Layer 4 of a small transformer language model trained on English Wikipedia (15 layers, counted from 0, width 64). Numbers have three digits each and are written without spaces.
A neuron adds its activation times its output weights to the MLP's output. To switch it off is to set its activation to zero at one token and run the rest of the model.
A neuron's activation on a vector x is SiLU(gate . x) times (in . x), where the dot is the dot product.

Input weights of the MLP neurons that the questions are about. A number n stands for (n - 500) times 0.0015.
n19 gate: 463413570349422370588405650395522369621449467339446547706655515704563568335658695414407640383532457176533348504574561348239343372639526621511511602468514398197464362551526713504551504377434420
n24 gate: 525312789579276433591459528458676463325293614336500350599197404583636593590379545480433423590609528446175431565421476455400586586447370776516408319540613598625246684337611537484796453557749553
n28 gate: 471443434640388620459447452379545940578431610451333512422681571293657479516424339420309623299436650356672577335740624496901560430397437616720404258379602500417545517386537640439558470532678602
n68 gate: 603517641504487802633624279322665504814572551658572521380349167323376474534429457504543597636517593684560525584436604420625691444517369454749421474726455563448339552796687474693769580462814555
n79 gate: 516520537631557549496593456409524452454291793374717452589404434348512538621619724492771555488647648382687697663676441664567436435147313346607377399464245432418754414496460492736634525580353436
n82 gate: 599443621522540694563509252418549336449632381576420575522158378622410753438391088256748463598465482549331354706612535425652416585473477769556261842487767398487535468478380308302576352500347553
n128 gate: 744673459231667426451557682306596584584596472500616329545687668700569546524563589496418605783642560654743576258643646480429437642617471488614761460456446436422717652620448375388439693372610288
n143 gate: 500484335187413691665619568571577504701520330508500314438540583434459665574536492364769292525564605582627168528620560310492453537647621357440492729572558399674500575455329455565758211771467695
n144 gate: 552472568312328600424337543468599579665637732500697633460660484372648611468566568818512685298356668504472441348388488708364699424405577662624209488236617630560539468563385492535361397692384433
n152 gate: 705438571549339487839567496310557416391548579411263299282587451590723500544288433439428550620452618389367706552504768583578468460850332483746509115387707417652615397342381252670420661417433544
n212 gate: 394489592599533581320365525493446605552374489416659672369371367305357327569621485464426526464454367504609489346430596529347435310715429663422532209511556446334525293742442361392376338651394706
n215 gate: 401591510469462281428453517441540577526259527534349423541404459473622458662583548563668440618374517633483641523527513410765546208564427398582417639659468507599732627560480168503456630550480540
n237 gate: 582540680590537508369451488355674386697585363533245520492424293397566601602468246245772424675648359574582302644590560496596513463439446770385508630568407637574508459464760288649672682331290633
n242 gate: 756333742301318596509461546452684414309513462698632593284690513435526575504631578572517647470900402669689445394322496304344365397599465584395593405597549329478299522573564246614280719457686270
n302 gate: 521778564513414324692411405452441449604529268436395521581667341521376412339691470604689337487583701496687298654402471496504624377695300764641421568404585508513382754707564543462377469021491323
n312 gate: 631404510481412544252466575618716481573758577703342647423362554671354455360571660349583380370538152437717357178631335452174480466539678688604665693150339553393414427203683572609278365572174639
n19 in: 346475439403421572428250577471606532534511408269263482343423735511529474468612418423403692340469352561685549406478580313322407400518380330677604440517364447507475525542550728314486559384482239
n24 in: 496590750543353304414328731653513222321432738547628411272255631543496562384639612605400229483353657634277394740600521525277639345474430726575576496445455619552641674317474457610685415568716615
n28 in: 577725639688408655437522568224395732569413529369373324511690663419573364536496438650507561467425594555548619486632507608832561474478440738625461318371483540577682437493547621572559530677544677
n68 in: 540717300692480673444496341322488686474575326285508480660469702419456557444562348469681500771593645556596272211708251410652321608611394388667523341500481547468591670492369695512460488398600551
n79 in: 405309425508358504599527646212539461493302683382691554296350596500500524637673772423532687590469663413586554704532558628439561433210295458500381578512395566484313516543578677678630411612694236
n82 in: 468468379451889394439379531316796396291440500596464452548275459764480616520512379362345717697748599524428512295634410579406429270500545559571386560547469325480572533548380444500625563611176325
n128 in: 452616456592493308518544710422652758583475663602399327668339596659445500569614676518463629624475464467376471385566325449322450595602321518589432187765427645537547563467420401597511731449485656
n143 in: 444489634608727519467407424357485585381456452548493394400565519485600431482334567728148676378399584489419577373604413533464554615548553421637558197351454617612460279570629685533248738387601639
n144 in: 211383547591524400448610473468379304299539461405500628488550560771377411178438639388536508457338675532650488171722592383415591543244311688469435496434504445599445640262567603651512349438385504
n152 in: 604582335550633529413611339672406443352480578418578577393727621371616619233403661488571624208649472496529553718633331386355276644603689480596383566395414610600676596537274768395405223345367667
n212 in: 452629567397433783492618531564766539385488484429344612441655344464765301421573389542364414390727403235394625314544458613411516453524734626654477229434275520536582456594594445391374602621258356
n215 in: 522376665594385305324507598664557532601320617550358697557384522543637588561451676689406685575647444593457620574486542472413455496618288618396727611553272461486713293429379675574539444532633539
n237 in: 596540760239392347291552395480579381760508737500310716616551379589632636516488348516569384540500457432560425676789461346403367456556317473620508528426360540585694589425655388366568756228564622
n242 in: 469504562519687355656523836453600692434496627554573637271751504723554336257583488682610488450629779737268561489566530523595395523461350579326530658439478381520539638442492570347438520343332477
n302 in: 371340596450475529571819670306689397680324705541599794309484618659350333550277404411617560351342209346533697406634411582419673637587496452496593421512366521400492420414764479573703517455416681
n312 in: 338500386399785548754713445309483625582504353691582376491504756504526765405436780445372716404479479308413470837509615650628441618465598754513381352474690543342647588522461256140557419410425440

Output weights of the MLP neurons that the questions are about. A number n stands for (n - 500) times 0.0006.
n19: 615422301423312441494338579248390224556456440245219485421480530487723810220583537520674325736395587435527467511585478718288377640501407509466531569596580385334399508705694723526331401455324611
n24: 455350297383549467307684444619393864553688119512366622294658777432428608223581350499580590464615369567774582688668478368534579690747401480263242529783380750531654279635281393276271414532510493
n28: 399304546467603751118639562408469622476355260418642785514564701609521404469686486661373401480475533446430323382301769605642573378430688583353549571283589513541765370634429465568643455666372126
n68: 530719556680759543381636594206314712601521756830654685605382232339449468532446551783752431540632456458484704365471342672431456567309301128623343253659645668315746377643514355671520369460251787
n79: 682674687726838627425639489498705493643360435485395398679499397524351801705524365617532477406502689262414576358330367395611545262624539468268506261559847394672715530243358531485493616308445667
n82: 481256604560393684554709251391409883486752446865825557451553564408490447401599321503567501427544656741150434760427547458579471521504297624482130624518763585416654427302394738481423393399676545
n128: 515364612210329614450546450493768347222568403677526738496799558303628242914658460345620233446525621441523552515276490222589701339491609426478473407309531536603546424651626550535450447666565531
n143: 597637427647330605373476273677451437305531495769355293317521625609619669741312642497649610508157524596523419558465711836493511473377612347458637409602559214518281620572518305233628388579589462
n144: 384492385297612837354684515610629576497644355699489696351811621424574396491572521377705420506633695470584601445524168322160447442692641236648347385620440563647744479471454403354238244290482308
n152: 490635580669585606427452425601566415333370312340365221560425354608172648747510470057276495354373630493612119539298452654289682346798202335493683541452526544561489542558730743730534543666567466
n212: 468499513259726362512352683504481514743385591428452418376472362423270583357404687583645437366564350504850605605404316288707325443628333547498558222780388425361717527574670451512460267422751229
n215: 758517346324387770467559515570131525547295519467707529245522582333556622310480441578534314681420645622581496414460502609619616511508667273465434646625469500484162791713724459794430327391404605
n237: 717294569604429285203668377618440284486480440575764677261644253578399423666598410673544578308493435715580465382295514458712335536345758476167695349682292426494409652549175877528648577572385537
n242: 270549236673576466349376513560355384651367421533574569334534572420552198684028616498674665426411635419503561635594584308370515491590581255429329352540372482536547354540448413370757466180519456
n302: 376534537470378571270538563637820471631619428499644546654468739486465469585182329866525477400341732336323350462532823176266601470354193472619441212561387466668318384244603613612713640559598656
n312: 574390375537730656494393467374476322685415297468164544251140410460553506087692625629514608564586446253492379692337346768487374424470934783443466422580514380188334698283331273470357369276557573

Each question names a token from some text and the token that comes next. It shows the vector x that enters the MLP there. A number n stands for (n - 500) times 0.0078.

Then comes g, the gradient of the next token's log-probability with respect to the MLP's output, scaled to length 1. A neuron's effect is roughly proportional to its activation times (output weights . g). A number n stands for (n - 500) times 0.00098.

"pe", then "t"
x: 520505549482581475346542714400537395537737469171521736494534435475414551446534410414557336739507356277249485464493618440608610740561610496405506613492608481502725372505625699652494496362502448
g: 478622293493602277368664765550541534300443695482426452647537568412391446368433653523567445505492460517554517875213607435478617570603588411671353446446552437305435476559480335621636603300264712
Which neuron, switched off, raises the next token's probability most? n237

" |", then " 5"
x: 589434466405408471395554636655503544545341298345534639398484548580478633338598505539612515642315540626475583598441368415853607707592553485461371434658412501495617406400403514558605632479263630
g: 454298323253490463616534492560541514653457531575333736700934255501545554399654697391703548225611394370443400492467377465516485546604440535474387375395374478344385523584497529663530443643613622
Which neuron, switched off, lowers the next token's probability most? n143

"0", then "."
x: 473360446277607263203509659357489448610580394450492652320595573567463487330558327569325434537383349365527627681359401528376576584531558341415547486634531488348586377418604543507565609611284588
g: 388315528388517416328380435372392524529425717427320468705500623453364627384634488409503510425679465679409688376658387454286370543628619426500717689642334541681621750544498751657689544499329458
Which neuron, switched off, lowers the next token's probability most? n19

"n", then "ock"
x: 346451573446672595382472656544507214462391359388638735350407373550329619431476461704404429684543428431658685597473329384544586564460605466423446234437578654460527429480528512444602675509439450
g: 614702649441526551707634443252604327625447573496509322628225718508449779520597413594346226627577393479654645616354644379483488454444331367643387497497544346522367448421434456399365289587521633
Which two neurons, each switched off alone, lower its probability most, in order? n212, n242

" was", then " pre"
x: 613321445457588534329525534482734386277347394335579675415531515527422583516532540521563338696410455533680354462390532403726574564367641361519443390650440561530498396432562419564556673716597665
g: 359583354538329585469462584421370269408735479751433518677648507469501193618465362491417379714463636564469436496259549520326586619444436678494462585448434710471627270699600543628340443495668727
Which neuron, switched off, raises the next token's probability most? n79

"out", then ","
x: 376540369517784497330607677501550585629369376345645707365515605520487408429399405381432466663530404223497603733403555532538639579641592534375496444574524470663770467416423537515393657420493547
g: 590388892637518588323583443509478731560439375296642216440530394477420684536678571378530414465349352474485265491576602470462471488552536577585691518511614631440411674588508449313709695758358531
Which neuron, switched off, lowers the next token's probability most? n152

" State", then " University"
x: 517435548370723430204484646318563325412416489349622398389577385488622555525564316674365414505342535502443382605347657414675699690526410314481344407508536525560402448560494522502517679516325488
g: 656303364511456517554287576475440394304314441393423422519340533706483621307387311587584635279527536398480306452630205602708558442477305421554483421434484587485308491699545523745359228371500446
Which neuron, switched off, raises the next token's probability most? n152

"ing", then " the"
x: 396381481362747437198663539576593651405445337438655650381563475532407539495490487395500343664322431473533421659496448404598613536572491643392445359606616474322734520590474555564464664534424655
g: 529469533286647642342315336480689744427509540505324761370311452319565632405733535438534518579491384647482689459572358572465456380446760687440453621464448582522312674427412495582492604395778314
Which neuron, switched off, lowers the next token's probability most? n302

" 2008", then " album"
x: 524412533372475486270417626318433377406600451336667666248644627474527815624522426495529462546324595382578405728337588414506642573488585536625420523632460547537546535580531514450550669738376509
g: 495482630664543523463550342357478699822471370558578620512518389347532424653329338416565423384418640309463311473418383612521555640499254587215487585282679455306514333542496522557300495810537566
Which neuron, switched off, lowers the next token's probability most? n144

" b", then "log"
x: 452321482548646488285547469548615636339549370436496772497552530454452612210652559592622467426479466423521586598324448414486770658416571441290310530565503654470497421679537561549458605662573539
g: 357602550694560511530135264600301518481465365612619495544443662403568465649659382443392550677412605434446582528554621499533648608541217438579453466166522576308620622611554588747690636404597534
Which neuron, switched off, raises the next token's probability most? n144

" El", then "der"
x: 400353444493585409259526479322478269541596384364463568439607578445464629478575545611483359440554498488346481536466479379760522736726434398410356530487486673236306449656466583584498735413531421
g: 344711473562628375396525499440466348533553478460515668382192575115357516632613196419346567667470610547389499299417505558602530481333447416505553549366409811374505629490468484382773586555507429
Which neuron, switched off, raises the next token's probability most? n212

"BC", then " history"
x: 369484440375709450177529646379626433466612447258532585422604468439466776401455403548466416477473574477514346578393611490590747622564580520523455455555374426512499457525510536394484812468333624
g: 367412498608536440451533457499635421416436453398674307537676461473621196730539645491613494367222607400545436635556703398690479768743452357610594470481433805729502500666451502486558365691453520
Which neuron, switched off, lowers the next token's probability most? n237

"R", then "R"
x: 383447628383593507303530700608560326512506334573522498268494486424302671484523502431334409456558387477512433500269473539569684645559753485503333470611530582459602419389480626289558739545336647
g: 511720452455759522514603451308546546628488881363513599270616534567299578347613280453525430399410514341251387348309603452426504674461540454593696404545390474398604541576546231390594416381382445
Which neuron, switched off, lowers the next token's probability most? n312

" was", then " in"
x: 593365440463558522296505548477746369306345392344572680438519463506383548532493512506583343705388476514717342441385502393691585578376572342489440332631447573530461395403546368563522686725613667
g: 338515471294716292591621468586562514484656579545446771193617576489638592397533352116583589460422441443440295609421706508723422346426533446521507604360698498430411620305377466554613580533522378
Which neuron, switched off, raises the next token's probability most? n68

"par", then "ated"
x: 579425296408543486323407569562591432348683491302681513404626569519364529424381336790511349687611475468753495609294528412527591638609583407488397503455514441224652494615556612495448485278577372
g: 603377329340714468590280261486472559487383571590536493463247586641622461393597509260547534522390490461540592681308537479588649228685673354487456523587558810388510282577320319682523484597535424
Which neuron, switched off, lowers the next token's probability most? n302

"p", then " team"
x: 435456476505517328343429605518590530477389281201554750480510616555645291449484402538731415499464535385357553512280322536644690507444500457375473435599714611635481603623561508483463683404623511
g: 439406617484562526711449667444510413447678452502535455563333198628600514688597617590574592495471345599488577290444462445580364726619581473259457309357548703375217433335722473523673455341363723
Which neuron, switched off, raises the next token's probability most? n302

"bu", then "ry"
x: 579448579304726511316454560582579419492471283287646619409615515572504385483481632641514395376565606452328490566366416394588573691490614140286467639538542593580526528579357417530481586507535373
g: 599485529631565662407588436502437356527602421611622427560671438568505176522672471420363434571474568536535635346372665492192745457567344581694419589451727423575572548386459511678497307721292800
Which neuron, switched off, raises the next token's probability most? n242

" result", then " of"
x: 451429351576603395325504625578704322444658354391402668390716520350545394415496541530561496662423382374619601736601481402775677572474654565555516419528557605486538426522495517343669553711527499
g: 472644377396645398299524550318491519425568463533493657559507623533531585494526442467699726352531623403023567427560493510676409485405670541311685540522527545615509634405441183744633615715497538
Which neuron, switched off, lowers the next token's probability most? n28

" +", then "1"
x: 536429476369568357337507633680650529564533640376553506383716547561387596464598495659732511632473523430590528588416315434656496752413730458466308493688477506317570545334674312436498510621372655
g: 519566464547550365466638457489367559493713510358505427420625693642427326515772513429419540598619441329783574493551315402558652678366303502393711544569443441576508437223468283341659751593286641
Which neuron, switched off, lowers the next token's probability most? n143

" +", then "3"
x: 536429476369568357337507633680650529564533640376553506383716547561387596464598495659732511632473523430590528588416315434656496752413730458466308493688477506317570545334674312436498510621372655
g: 487524737671573424518716507484431383602531559332427419575577597459412359547721472436502638482578472353644486271705479421591552676426434362221621525382412547576665514252479221499841708475661501
Which neuron, switched off, lowers the next token's probability most? n143

"F", then "L"
x: 328353506309552311329532652413564457436552196491500429413658416359359528352458448595330478372564533454491545539365480480675691551424610387490398386642467540504491422484478365346551739675415653
g: 395464740596497530586489423310527347556424443505219615442265528529545250617585239476521525489332510591727392489637412523536346662623347411420593469283312531594337383404482279412744362371384644
Which neuron, switched off, lowers the next token's probability most? n215

" four", then " more"
x: 484368486442608384371612679399641353566443300305625605339579515507445633296479301402518485477329371554603422501476595475627662797328413539493524486582475609411473618585594581662471684610510661
g: 381193508336489399443614470599496444586530698487405720423673657442625577644684631249624506766435438527613254510607567522595431291546586469356541656680463721473434372486444325495586562656754548
Which neuron, switched off, lowers the next token's probability most? n302

"ock", then "out"
x: 380665418452621575307671719675586535482381535328758690205445708476417478496399496458596425374356462435507430698436665516575623645590595491479433560647550503577578326540549518462459530456360381
g: 522632410453292505504581498542425619374597553743267571510256520604594315465657696329361572390648690576484511326602510486290462765619645289484237712633467391661494397507472557588365521447396343
Which neuron, switched off, lowers the next token's probability most? n302

"-", then "American"
x: 387498604434533469237761399467527529378547342425533644364686705531389644372532434674573500376481592549677456435308412426511678795488508474550262427568551618559605608340542473391461551466397503
g: 575302575658469521278467398395455472458388339483385460421554820552679413632622554403474484347441447514669513525712692326449510517731381345590693270629330498535574729459410631445305287492299388
Which neuron, switched off, lowers the next token's probability most? n144

"im", then "ach"
x: 323413466562503468432642459482551580466593526313685585437582644595406554387607558515555379692412337428467302465465346340672428573385552331428365407545475526583541635691332556334504744291417296
g: 514505258460388622488449561573386574412474645412753571393368493785496520920470719413520490404796434700557605581431537433635366392777503517369433437476583505383643456391592755509553379562507495
Which neuron, switched off, lowers the next token's probability most? n128

"—", then "in"
x: 473429539486614612301546446484608515407370536270539749394677617472420722302661552585441420495313568500653469407260562437694678648504669593551405564658510586593533536670483561474594566587454634
g: 595526287561436426468566572515652535525769359454601608384478426440442383421332500559661568396491333249694717637501669623741582422312733562564386482417651672491617381715489407485623333523734298
Which neuron, switched off, lowers the next token's probability most? n28

"art", then "b"
x: 415628434502583381376643543469608554441442458290758602288558687424395615604435431423684500391441520497462311732400625511772514593450600456513533532718584625575419487502440377309362593409378382
g: 420493528393394426595383521377448462392350570591691584349263512567329420474654520492657765299676655789492586425486314558631319428527491470544348535449452694635609622437510470521442275114435356
Which neuron, switched off, lowers the next token's probability most? n143

"ron", then " football"
x: 425447534406763418217520749576494255498494429470658446429528214598528534422435453495450331531361351502594676493477528473487595693507477289597537456614486705358628416459475584422551507403627502
g: 563502464139639602584392483404559444486264455503422359532645594320528538587406536499398518787415357511419483819350530432501413432538963446447372379667457479465435499304521418426486629679610559
Which neuron, switched off, lowers the next token's probability most? n312

"and", then "ig"
x: 415556364447721411358743475504553566489433364461459614351522550698559613524430365550511401460427312393423521598501437275726433579453461483494456500779601547488271346579351467391619591626488335
g: 462316503526489652451456509574441393605591653411462659609437430456478816603780551418646540387538613706375278596695442639669665336794759501376311284464445605518601549374475612563486580502495329
Which neuron, switched off, raises the next token's probability most? n312

"udi", then "o"
x: 550494411522502621453506548534586419569609344413419482393621553465410542538302449548373448595519396423521451679277437390492701696595595487504305483687478467437976680602601559429337675487622286
g: 245598658540540416478481440510533552605720380527566598517663768473663458839421369563471810635573397422438392204555526566586516580599284393495551516706519254589454497539590543424507664661593699
Which neuron, switched off, lowers the next token's probability most? n312

"is", then " P"
x: 405420552420505287519482594592339402473474495489606533462622635549493585509375629380560280436437335524330473582561506368612702726505816636602378241639588461328319274498381590444610577471527514
g: 451392408389488562433542574467530417434326664364573392428376386410419574319280543317534329493537396770499543389273775641553394712557503552219589657477496788539563421353496327750387446343600453
Which neuron, switched off, raises the next token's probability most? n19

",", then " who"
x: 553393475410513625351531415578544424173331446364494693432629503551510712383623618457332404629435430589587523555373548391560631684489742493549418537635442594589506425506499418695626701477388610
g: 518793679435548607701287465430590451593394463467447538573504493583329531493664575762290373299447178427670332491530343385485460442411512407380482389329345417563427596602146630407544675520500478
Which neuron, switched off, lowers the next token's probability most? n242

" |", then " N"
x: 687335487379391484370661633567397515429395359484702591494531509518478629420575586464392521717323531559446561618383495428806584630570587429517341454746462572431538428438495468496513608473306723
g: 501749572442504269384463549455479336393511571437497448496332505423628559330367313599539298410730498563686430216548474340586400393354723583641692593382593713794382634538479536706553418607379421
Which neuron, switched off, lowers the next token's probability most? n82

"ut", then "ive"
x: 526498486619687486401603673635474358430483491389530458208715569485561360300351514473462343450577371547422719571457483466688699385543651397574599357564666460352591530629488443531308525480580471
g: 588502616746266564483446598494339613422524298503547568376423365321552477388446575390394426041706421532528472480424628389537237603575460307572465632406418518602528602759625502469429664310467683
Which neuron, switched off, lowers the next token's probability most? n152

"s", then " to"
x: 452553639507598548348572566553604517405395350271689662369527581487556623412588521429595438733408349610488545561390313378607576541564718361476272346503703620479530664623491545430648654599353558
g: 526458409709507549564311548664538400377535631552440411708626410557551406509521600513589393401564652411697349537395300496457395418449648813429458499315457862374760812604458679562643414605509530
Which neuron, switched off, lowers the next token's probability most? n215

"Q", then ")"
x: 389424399477583483169582791569533433523579432468419547358481554550488722352555491549599486360605432495628343516295469467604737643503662551531367599564499530509567453633478635393693700630310477
g: 759380430569551435487361544398557539626466420532384432389629544471466490605354659533425637725286639497469268574483551632249565430410563429416476652346314422561595420520396278308313717264289762
Which neuron, switched off, raises the next token's probability most? n143

" h", then "and"
x: 461427566594610562286537634594426628473445352330427751561502524476338584331629512701449461537517408375644463530333430427619749669389503656346439488523575679536500292756639302440513595593609524
g: 513533529287533585512518459493547420379259353697497469596466447715681397347534245569427635344301541428470561254709368590498441345533636531178583377474741663444310560571399603395612685515671471
Which neuron, switched off, raises the next token's probability most? n212

",", then " which"
x: 536381470411514613337553436561524426161349449360551722414619483522555716393645583462375402635428472565613500554376565367597623674475690486586401550630437593589501429542560409677599701491404596
g: 446703459435309410489413594571649721605386467388388720663578518492436573490818646505435434475585424412303398604317680341566302682525256487670574476230670321477336391517318473501498462407379432
Which neuron, switched off, lowers the next token's probability most? n242

"s", then " based"
x: 430433655493565404344612542540553517367400386239634736343589509540552621469640590408584409744409392573517519587315388368618587506554641406543377331513689591511668654689513563493719615498377547
g: 461461633588382614358718625449625416353584428562614386313470480535649534495515521582666701648549717620442337449566512497399478510728286414562531305555358339584293577463676435648260477367269821
Which neuron, switched off, raises the next token's probability most? n215

" pass", then " for"
x: 527514365618625580364583638668723413363548517272352698326645469383477540304493429693460390548312504344722417588375560478715662548482606513510378403363467555522535489676518675453429591599367557
g: 493381570477522455386578351526816379480651317492508506779677306521669439696546420459440571509330586616623589725379481152425226589472513599550297275423657622593485417454543473473509345451573631
Which neuron, switched off, raises the next token's probability most? n28